Layer 14 of a small transformer language model trained on English Wikipedia (17 layers, counted from 0, width 128).
A neuron adds its activation times its output weights to the MLP's output. To switch it off is to set its activation to zero at one token and run the rest of the model.

Output weights of the MLP neurons that the questions are about. A number n stands for (n - 500) times 0.0016.
n36: 522,417,351,447,471,380,371,386,570,613,463,410,503,363,526,417,338,383,519,503,506,442,589,609,595,410,481,489,573,396,430,596,668,557,512,608,504,388,559,627,400,401,500,475,436,295,352,420,587,602,454,458,572,570,426,592,714,547,603,443,517,506,551,387,506,612,463,461,364,428,446,616,506,584,429,577,424,348,420,543,272,766,432,553,651,351,515,371,705,588,613,562,661,533,431,510,390,464,476,628,539,694,571,486,465,386,397,506,605,474,544,465,558,604,437,393,610,576,524,298,621,655,552,352,587,366,533,760
n86: 577,417,437,410,405,434,416,470,462,591,624,542,599,480,512,335,536,621,656,341,433,506,430,537,461,391,407,428,325,602,500,386,303,417,491,810,478,470,467,410,526,509,483,489,324,441,590,662,494,628,693,629,453,531,477,432,540,655,666,457,584,523,375,575,444,454,503,671,684,535,404,538,546,512,563,689,435,544,328,584,482,506,451,616,655,491,581,551,500,515,568,604,503,399,436,484,287,521,447,537,443,332,464,542,348,666,595,518,511,474,568,541,537,566,427,385,555,347,462,323,567,497,207,668,494,471,652,584
n93: 527,434,645,628,500,424,441,422,394,441,384,618,477,408,457,490,372,482,467,646,340,399,471,548,346,495,332,576,637,484,461,527,505,500,548,565,431,551,495,365,537,588,588,645,595,620,315,647,562,410,554,586,612,516,608,560,377,416,383,517,527,582,551,441,675,432,466,361,583,587,526,515,513,568,502,637,466,406,365,483,331,425,448,473,445,453,513,462,597,456,445,440,507,558,426,725,476,487,467,438,552,542,387,623,416,477,416,552,471,512,470,503,399,308,458,619,592,497,544,549,592,467,406,576,587,543,551,457
n256: 509,514,525,411,443,466,448,678,487,595,604,482,600,579,470,641,439,547,550,506,536,464,541,577,516,426,413,547,597,444,492,446,440,510,454,300,615,298,549,400,466,536,429,350,569,489,489,601,709,631,572,366,474,603,393,510,454,503,457,620,584,405,326,500,381,511,378,429,404,587,298,630,623,648,464,394,531,510,323,503,385,470,473,568,472,314,522,398,442,652,436,596,650,536,602,257,567,503,438,370,576,533,411,530,441,516,482,569,573,495,500,569,534,651,514,480,497,503,389,360,532,575,479,652,523,519,538,433
n267: 119,574,545,506,572,500,564,459,486,489,486,425,477,462,497,397,394,506,425,591,571,882,589,508,462,497,581,564,607,608,548,475,635,600,549,632,662,539,538,540,508,362,395,471,543,484,344,578,466,362,471,514,506,536,586,639,416,474,417,603,534,500,505,390,478,447,497,598,545,441,544,602,419,394,455,651,491,276,597,559,417,497,468,482,497,685,515,414,601,650,429,425,511,461,581,540,455,465,626,394,384,580,390,572,633,506,464,479,447,522,449,472,365,494,541,473,28,636,492,449,565,483,407,447,462,557,604,607
n270: 585,585,535,571,348,542,381,408,427,664,613,619,610,531,321,455,815,619,518,433,590,378,528,308,434,293,420,609,500,472,500,445,528,358,581,475,370,608,456,404,548,503,426,485,521,225,495,577,551,396,537,461,425,365,576,531,606,503,370,516,585,442,562,588,564,486,453,436,431,622,415,650,523,458,474,583,593,455,432,588,568,420,379,443,608,391,445,514,457,349,517,642,516,508,592,477,619,626,568,524,368,506,440,444,574,473,518,336,437,500,443,599,486,470,439,341,649,599,503,520,556,573,580,405,420,392,541,660
n271: 555,513,538,517,524,610,594,483,430,595,556,469,446,507,546,484,829,367,591,485,510,553,555,512,515,512,510,608,598,518,360,498,485,605,461,591,411,555,549,580,469,554,480,399,696,390,432,524,448,542,503,544,614,397,479,541,567,452,603,479,526,495,472,393,477,428,430,427,449,443,414,635,470,478,596,405,324,382,435,609,536,537,509,345,621,571,544,440,609,416,470,357,552,460,488,352,558,488,546,336,647,532,553,507,490,459,654,381,467,568,474,487,354,405,507,571,387,552,558,252,512,442,559,502,590,565,473,462
n278: 350,512,603,426,678,497,455,419,495,568,476,581,442,505,492,551,670,519,395,520,604,639,430,409,594,428,586,525,358,668,489,484,542,503,500,447,456,498,409,467,431,506,446,355,438,570,528,600,352,476,635,595,433,322,561,420,351,423,595,633,359,511,576,299,539,450,643,381,514,508,458,430,545,503,540,344,438,697,577,289,652,453,465,650,541,449,506,587,548,363,641,390,275,432,511,594,568,351,500,572,486,500,522,541,357,399,550,458,542,706,522,576,628,577,545,540,573,632,545,427,438,570,575,452,500,538,398,432
n314: 530,612,514,358,601,603,631,561,394,578,521,535,411,595,506,708,631,334,468,593,484,415,355,359,475,577,303,512,519,673,461,407,487,449,500,548,319,665,535,311,768,644,512,421,621,415,411,605,583,614,644,591,500,546,454,494,325,475,409,512,335,448,647,456,313,697,345,364,493,546,452,586,621,532,537,514,409,699,664,561,435,570,494,487,646,436,586,453,614,613,481,390,537,494,479,327,614,510,456,537,376,384,554,380,497,544,515,474,555,694,460,453,310,607,648,343,335,559,532,332,460,323,632,671,372,444,478,528
n319: 322,579,452,611,485,527,357,547,515,415,536,588,611,509,573,423,409,578,397,560,604,704,526,415,497,519,606,608,411,637,506,427,179,630,384,531,500,328,515,608,417,497,431,337,443,469,660,435,560,579,476,603,281,516,630,590,682,693,558,506,357,494,643,503,532,459,405,494,458,572,627,620,557,397,488,584,513,443,565,691,491,615,613,513,329,545,385,534,389,601,446,553,503,601,604,454,605,447,411,592,373,415,475,568,445,409,322,456,394,518,573,161,264,623,625,427,543,421,472,541,548,345,473,566,497,357,515,497
n346: 541,482,363,405,465,634,434,434,427,477,471,492,413,585,592,663,591,580,543,486,453,503,393,497,516,445,503,513,430,376,531,513,657,555,411,483,331,463,552,612,547,561,576,505,623,431,585,440,638,601,494,422,492,559,445,384,319,489,408,503,629,503,668,565,451,469,374,518,429,625,407,503,618,392,592,568,373,442,500,309,368,629,440,452,651,561,549,419,612,631,598,441,537,343,497,450,539,634,422,550,464,419,634,616,598,395,479,375,544,570,572,581,540,429,417,333,645,465,438,427,524,675,630,681,606,395,579,300
n380: 471,419,563,477,543,423,425,328,622,321,656,591,507,500,432,544,533,678,602,393,488,604,485,543,475,428,554,462,540,619,568,395,528,498,541,549,380,508,482,475,330,361,506,455,462,526,473,472,612,493,630,467,484,495,463,567,605,452,563,557,584,476,493,546,504,521,511,472,457,513,650,762,467,542,568,540,517,464,555,382,480,583,595,550,569,484,542,520,491,572,545,522,573,495,588,596,408,518,527,465,641,434,518,475,479,631,491,514,432,493,412,335,396,514,400,393,542,500,448,307,466,471,478,463,582,468,518,379
n402: 414,534,576,540,457,522,453,287,480,563,619,516,362,432,657,542,401,430,422,579,488,357,484,446,451,384,571,407,343,288,603,451,494,503,463,666,605,510,440,560,506,293,422,481,350,488,537,451,517,590,663,596,346,562,580,484,645,520,679,458,455,386,683,488,460,699,417,454,422,517,439,480,479,553,558,594,556,483,508,386,443,639,384,590,446,352,616,566,371,553,479,350,486,547,447,525,447,575,580,409,477,809,494,452,443,645,387,465,616,610,613,628,419,371,538,554,310,587,542,423,514,560,461,629,641,475,491,669
n441: 537,543,466,517,655,508,426,460,500,576,432,361,383,532,537,536,578,356,664,599,439,641,561,538,560,555,402,539,380,435,401,619,598,454,621,431,296,480,440,540,577,465,394,534,458,564,432,323,603,492,582,603,497,538,492,562,592,576,447,659,563,525,473,733,537,633,495,431,565,428,380,553,397,491,453,577,453,288,522,453,612,638,513,482,326,517,448,350,500,546,491,392,541,675,654,436,638,394,477,360,397,494,628,500,392,480,415,526,661,685,455,358,367,716,619,317,576,411,596,462,450,506,486,329,489,497,418,420
n445: 399,434,534,664,524,389,323,519,428,574,428,448,513,417,535,526,404,492,695,527,525,525,538,574,548,617,393,510,478,405,506,459,590,549,524,533,605,418,508,457,412,448,367,425,439,667,355,470,760,590,515,449,424,583,485,584,403,495,572,362,435,432,429,530,583,656,451,626,565,461,340,623,669,435,544,453,547,529,472,341,566,476,394,584,510,401,711,468,484,388,550,439,294,489,534,601,486,554,553,360,514,343,578,406,403,577,428,429,660,451,405,568,352,454,555,436,481,466,618,500,495,582,529,651,467,455,551,364
n456: 527,442,372,484,522,705,319,484,497,476,311,432,627,646,711,485,417,545,515,419,477,385,509,476,392,474,616,380,408,470,415,412,407,637,418,387,403,491,503,459,439,568,453,709,372,343,465,580,649,482,677,609,627,768,476,614,450,437,676,558,568,682,419,427,428,506,601,717,447,259,548,637,585,652,433,493,549,512,610,324,635,471,497,600,524,451,484,440,494,523,536,583,546,480,595,497,605,494,592,521,503,510,449,650,437,682,350,532,546,482,216,513,207,414,494,500,500,643,526,523,435,491,488,464,464,250,329,525

Each question names a token from some text and the token that comes next. It shows the activations a of the neurons there, in the order above. A number n stands for (n - 500) times 0.024.

Then comes g, the gradient of the next token's log-probability with respect to the MLP's output, scaled to length 1. A neuron's effect is roughly proportional to its activation times (output weights . g). A number n stands for (n - 500) times 0.00071.

" Mon", then "sters"
a: 498,501,560,549,496,500,500,707,650,500,500,514,500,500,500,500
g: 633,451,419,569,502,551,575,237,488,557,614,425,537,319,301,669,646,660,741,543,164,400,439,565,534,487,675,738,537,461,637,549,414,692,276,404,571,350,497,434,360,582,575,385,282,535,441,622,427,667,531,353,636,342,612,443,455,714,502,561,556,512,471,500,524,546,447,495,383,341,445,587,525,349,449,624,532,637,600,575,563,665,317,665,331,459,521,298,660,389,455,436,563,397,438,542,568,417,471,328,209,526,681,370,577,523,514,635,499,336,685,647,547,471,399,475,574,312,675,556,407,723,701,286,523,558,542,184
Which neuron, switched off, lowers the next token's probability most? n278

" Family", then " 30"
a: 500,500,594,509,500,500,589,500,499,495,714,651,500,500,500,498
g: 533,359,595,576,682,508,343,597,302,422,689,382,291,472,609,418,543,431,392,349,762,616,526,618,413,397,523,199,467,603,725,494,617,354,512,585,350,601,246,428,596,721,677,381,518,370,615,399,445,373,491,435,508,737,559,415,652,612,252,364,621,561,410,462,457,481,649,409,645,424,566,559,688,595,306,500,512,584,420,400,631,427,490,684,485,466,460,482,582,558,492,485,460,594,364,370,581,603,494,326,669,473,566,630,164,487,442,522,476,610,180,590,586,547,413,493,666,157,389,442,579,488,564,641,619,478,703,494
Which two neurons, each switched off alone, lower its probability most, in order? n346, n380

"fa", then " Rome"
a: 665,500,773,494,497,500,600,495,500,499,500,500,500,500,647,500
g: 740,406,435,321,371,422,548,448,428,614,441,495,489,357,546,652,719,529,396,334,449,529,687,554,426,361,479,621,675,390,640,548,558,697,395,687,369,631,371,362,518,438,395,587,308,376,444,561,371,688,618,477,317,696,546,334,372,439,522,464,522,595,407,753,564,815,511,495,500,716,286,305,572,792,633,617,541,501,406,422,313,445,353,791,589,582,659,416,636,466,446,495,602,548,436,495,416,597,373,591,348,558,430,472,385,462,371,560,428,545,534,222,523,369,636,329,574,497,394,772,463,660,424,283,462,482,454,567
Which neuron, switched off, raises the next token's probability most? n271

" and", then " production"
a: 499,500,500,494,499,500,662,500,500,500,495,626,684,508,500,493
g: 452,459,189,715,337,433,483,561,565,389,631,433,573,516,668,619,572,425,615,325,393,496,473,571,519,383,317,446,599,407,625,316,378,421,424,409,370,476,438,528,540,106,515,601,505,536,536,604,299,509,513,638,490,561,481,539,486,496,841,469,189,670,721,404,492,482,441,559,475,483,525,575,572,731,399,451,363,612,375,399,550,649,254,518,500,686,373,545,654,262,448,534,486,512,618,487,438,600,453,500,490,301,419,582,785,638,418,628,755,277,424,378,792,601,441,455,641,527,513,488,515,556,753,421,470,460,456,615
Which neuron, switched off, raises the next token's probability most? n271

"o", then " Col"
a: 494,868,778,500,497,500,629,494,500,494,499,645,500,500,500,500
g: 484,572,462,395,444,563,382,642,633,453,828,530,495,435,611,611,585,489,452,478,568,563,605,716,711,427,329,630,470,534,667,486,535,283,423,755,350,348,437,419,510,701,394,611,397,497,490,593,253,291,654,364,263,528,289,535,331,622,425,537,574,513,447,538,514,618,589,388,625,564,382,472,699,533,605,399,699,573,431,357,325,307,325,271,649,632,450,358,665,577,594,559,464,507,480,526,398,576,658,488,753,348,337,486,495,558,487,622,719,636,457,388,310,499,570,389,329,498,359,514,440,221,663,613,278,490,563,563
Which neuron, switched off, lowers the next token's probability most? n86

" Early", then " life"
a: 496,500,494,500,500,500,499,500,500,500,500,493,730,500,500,567
g: 494,374,510,693,419,260,373,384,536,753,519,614,425,432,734,442,494,540,641,461,593,505,724,555,624,320,454,537,428,406,533,544,706,510,413,248,586,503,490,498,329,378,668,527,498,544,627,388,459,690,588,532,367,759,410,659,503,626,535,544,220,650,336,421,633,611,433,382,559,458,497,422,319,649,424,458,490,328,447,573,385,541,487,402,461,497,663,703,535,413,316,344,605,327,342,362,652,548,449,422,480,463,675,369,818,747,745,588,186,347,499,524,601,529,500,697,504,499,332,444,502,541,332,535,492,436,343,601
Which neuron, switched off, lowers the next token's probability most? n402

" Wh", then "ich"
a: 584,500,667,625,500,500,500,639,500,803,500,559,500,493,498,499
g: 389,451,451,380,633,434,416,621,253,572,384,823,391,520,515,476,316,596,393,186,449,550,415,458,534,263,293,528,402,502,360,527,608,636,550,557,569,563,383,701,568,501,323,375,375,427,250,477,425,385,301,557,607,456,558,478,486,405,632,542,582,380,664,512,640,444,680,799,431,475,478,680,620,576,417,553,469,431,451,513,403,448,654,741,763,556,606,368,412,725,820,498,615,330,534,636,397,524,453,570,541,283,504,483,393,569,509,429,566,544,381,382,479,476,274,411,551,481,724,697,445,712,492,474,686,365,576,549
Which two neurons, each switched off alone, lower its probability most, in order? n36, n278

".", then "\n\n"
a: 499,500,500,537,500,512,680,499,500,500,493,531,495,495,494,494
g: 468,521,643,598,543,391,483,280,660,557,337,560,489,555,692,451,382,388,527,673,372,483,506,437,426,366,676,500,515,504,412,623,500,423,690,456,723,338,486,562,330,647,406,417,382,314,554,417,567,564,359,414,494,340,453,554,366,677,568,475,515,396,575,418,530,360,631,353,461,777,148,666,544,629,656,633,469,248,365,373,568,336,484,503,661,409,624,706,543,486,402,383,621,683,380,195,432,407,431,527,625,613,632,582,452,452,317,444,655,393,463,649,656,414,639,580,537,597,840,440,551,538,296,750,361,523,478,500
Which neuron, switched off, lowers the next token's probability most? n271

" Producer", then " of"
a: 500,500,572,595,500,495,570,500,500,496,733,496,668,500,498,564
g: 434,397,602,417,505,541,386,683,429,249,471,258,483,406,560,455,471,489,522,586,763,697,463,506,316,729,654,622,275,468,605,341,342,416,348,517,487,466,467,657,476,582,554,694,446,682,555,333,720,421,457,497,516,493,248,412,455,610,743,311,566,280,517,539,517,632,435,733,542,592,394,572,497,395,596,341,597,552,440,533,402,344,476,446,419,491,401,461,497,821,646,727,602,363,584,487,669,575,464,366,560,695,615,551,475,579,538,609,492,203,588,309,427,493,473,462,617,427,382,222,499,529,314,518,550,787,458,429
Which neuron, switched off, raises the next token's probability most? n93

" GT", then "3"
a: 498,500,617,501,500,500,494,563,663,500,608,499,500,496,495,498
g: 493,575,280,776,474,466,477,317,494,331,607,454,609,289,486,474,296,331,582,291,234,495,657,410,748,447,552,491,364,562,514,501,456,478,435,344,507,518,461,315,632,610,484,620,457,627,330,647,401,459,549,667,456,401,360,616,486,266,495,642,421,394,395,233,688,483,629,677,478,490,397,561,578,710,524,595,493,578,412,466,594,387,521,434,562,640,716,298,521,551,350,746,355,684,363,675,546,318,482,329,503,641,601,501,389,418,469,594,414,629,353,776,489,520,441,561,452,526,528,645,541,486,835,305,632,599,521,560
Which neuron, switched off, raises the next token's probability most? n346

" Grand", then " Prix"
a: 500,500,522,496,500,500,702,498,543,500,497,499,499,521,635,551
g: 647,646,585,552,560,563,448,527,483,531,344,181,426,435,296,626,247,528,775,383,633,515,474,520,427,266,457,507,461,365,555,435,625,400,504,439,338,405,467,496,462,230,378,579,540,497,276,692,569,553,413,676,488,372,468,578,502,648,605,725,613,717,453,549,483,562,626,572,339,599,603,544,577,580,715,573,538,638,316,392,663,621,503,500,579,509,381,473,521,491,317,446,481,349,501,380,221,667,475,425,580,416,458,397,242,713,263,458,531,408,473,659,470,522,514,627,628,580,479,765,425,769,656,484,494,372,580,228
Which neuron, switched off, lowers the next token's probability most? n445

" Top", then " Che"
a: 500,500,518,493,500,500,501,643,532,500,525,501,500,500,500,530
g: 310,449,371,314,538,742,301,538,517,586,401,565,453,581,470,691,580,551,331,460,343,376,473,461,449,662,701,504,515,708,481,503,655,294,508,563,301,744,532,418,551,417,348,349,480,486,457,527,570,427,616,536,588,430,789,356,511,521,372,557,599,560,484,295,267,471,316,795,597,523,553,692,666,312,352,548,466,475,565,501,512,462,609,557,365,510,530,298,357,424,614,292,452,505,601,488,611,509,554,547,710,502,474,373,499,330,550,702,277,664,871,374,286,712,454,384,633,579,637,486,672,402,504,424,417,455,446,522
Which neuron, switched off, lowers the next token's probability most? n278

" for", then " the"
a: 497,500,495,493,500,735,535,500,500,500,495,694,539,604,500,642
g: 642,534,412,398,544,405,726,538,313,526,434,640,344,380,317,415,633,794,558,649,498,591,271,415,538,477,628,631,574,504,553,557,369,312,288,371,613,679,283,404,688,359,581,609,543,519,616,429,467,523,595,560,424,871,403,550,577,484,504,613,235,489,453,574,467,506,473,379,479,595,314,378,410,661,564,533,479,317,504,330,361,435,520,381,564,486,591,510,689,569,419,339,574,647,411,723,541,378,581,501,565,619,584,490,360,345,656,604,580,537,352,532,631,317,562,313,476,693,234,425,590,791,395,351,373,630,397,562
Which neuron, switched off, raises the next token's probability most? n456

" 2015", then " Mag"
a: 500,656,497,504,493,500,498,493,601,500,497,655,500,570,500,500
g: 530,345,513,548,434,698,451,709,459,508,505,555,531,452,482,617,729,385,278,388,626,222,520,267,612,520,444,451,519,734,530,291,587,535,606,582,382,376,761,504,324,422,554,419,561,458,468,529,494,401,615,464,540,319,603,613,523,529,301,328,594,428,485,678,517,544,218,571,412,511,611,632,642,580,368,352,790,542,505,469,538,552,585,453,318,546,256,398,379,751,564,551,412,296,584,463,458,565,457,504,468,451,638,342,659,410,767,468,323,680,667,362,360,671,300,482,559,500,558,388,615,357,785,402,482,457,453,663
Which two neurons, each switched off alone, lower its probability most, in order? n314, n380

" F", then "R"
a: 550,500,585,496,496,500,500,746,500,495,493,499,500,493,556,493
g: 403,626,519,566,527,489,375,662,604,340,702,552,501,569,609,772,719,311,557,542,459,449,416,452,484,505,606,427,721,465,494,598,538,505,435,707,380,661,338,534,775,661,634,523,563,497,451,816,524,313,393,383,585,384,317,361,566,405,422,561,648,302,506,524,632,629,491,429,617,540,445,573,409,682,539,764,416,496,562,523,407,494,559,434,363,611,240,453,328,591,415,362,500,564,633,391,511,648,375,372,369,470,368,550,254,645,220,416,590,659,336,690,417,588,548,511,429,630,217,515,406,328,511,411,427,265,589,408
Which neuron, switched off, lowers the next token's probability most? n93

" Ell", then "ison"
a: 499,500,540,499,500,500,500,495,499,665,499,500,499,500,499,500
g: 531,678,243,699,395,650,493,596,450,495,541,531,416,462,349,310,443,547,500,536,532,640,687,623,662,397,511,319,492,732,838,496,349,478,488,452,551,750,469,626,406,689,693,504,544,530,565,603,450,468,352,258,391,369,438,436,556,482,633,557,317,308,512,434,636,465,403,570,459,295,502,215,467,616,615,460,757,665,611,503,471,614,568,536,366,343,731,371,630,607,328,535,405,614,329,263,488,359,487,552,561,663,295,511,479,564,373,360,493,402,421,421,285,545,500,547,772,484,488,650,349,619,547,508,444,652,383,397
Which neuron, switched off, lowers the next token's probability most? n319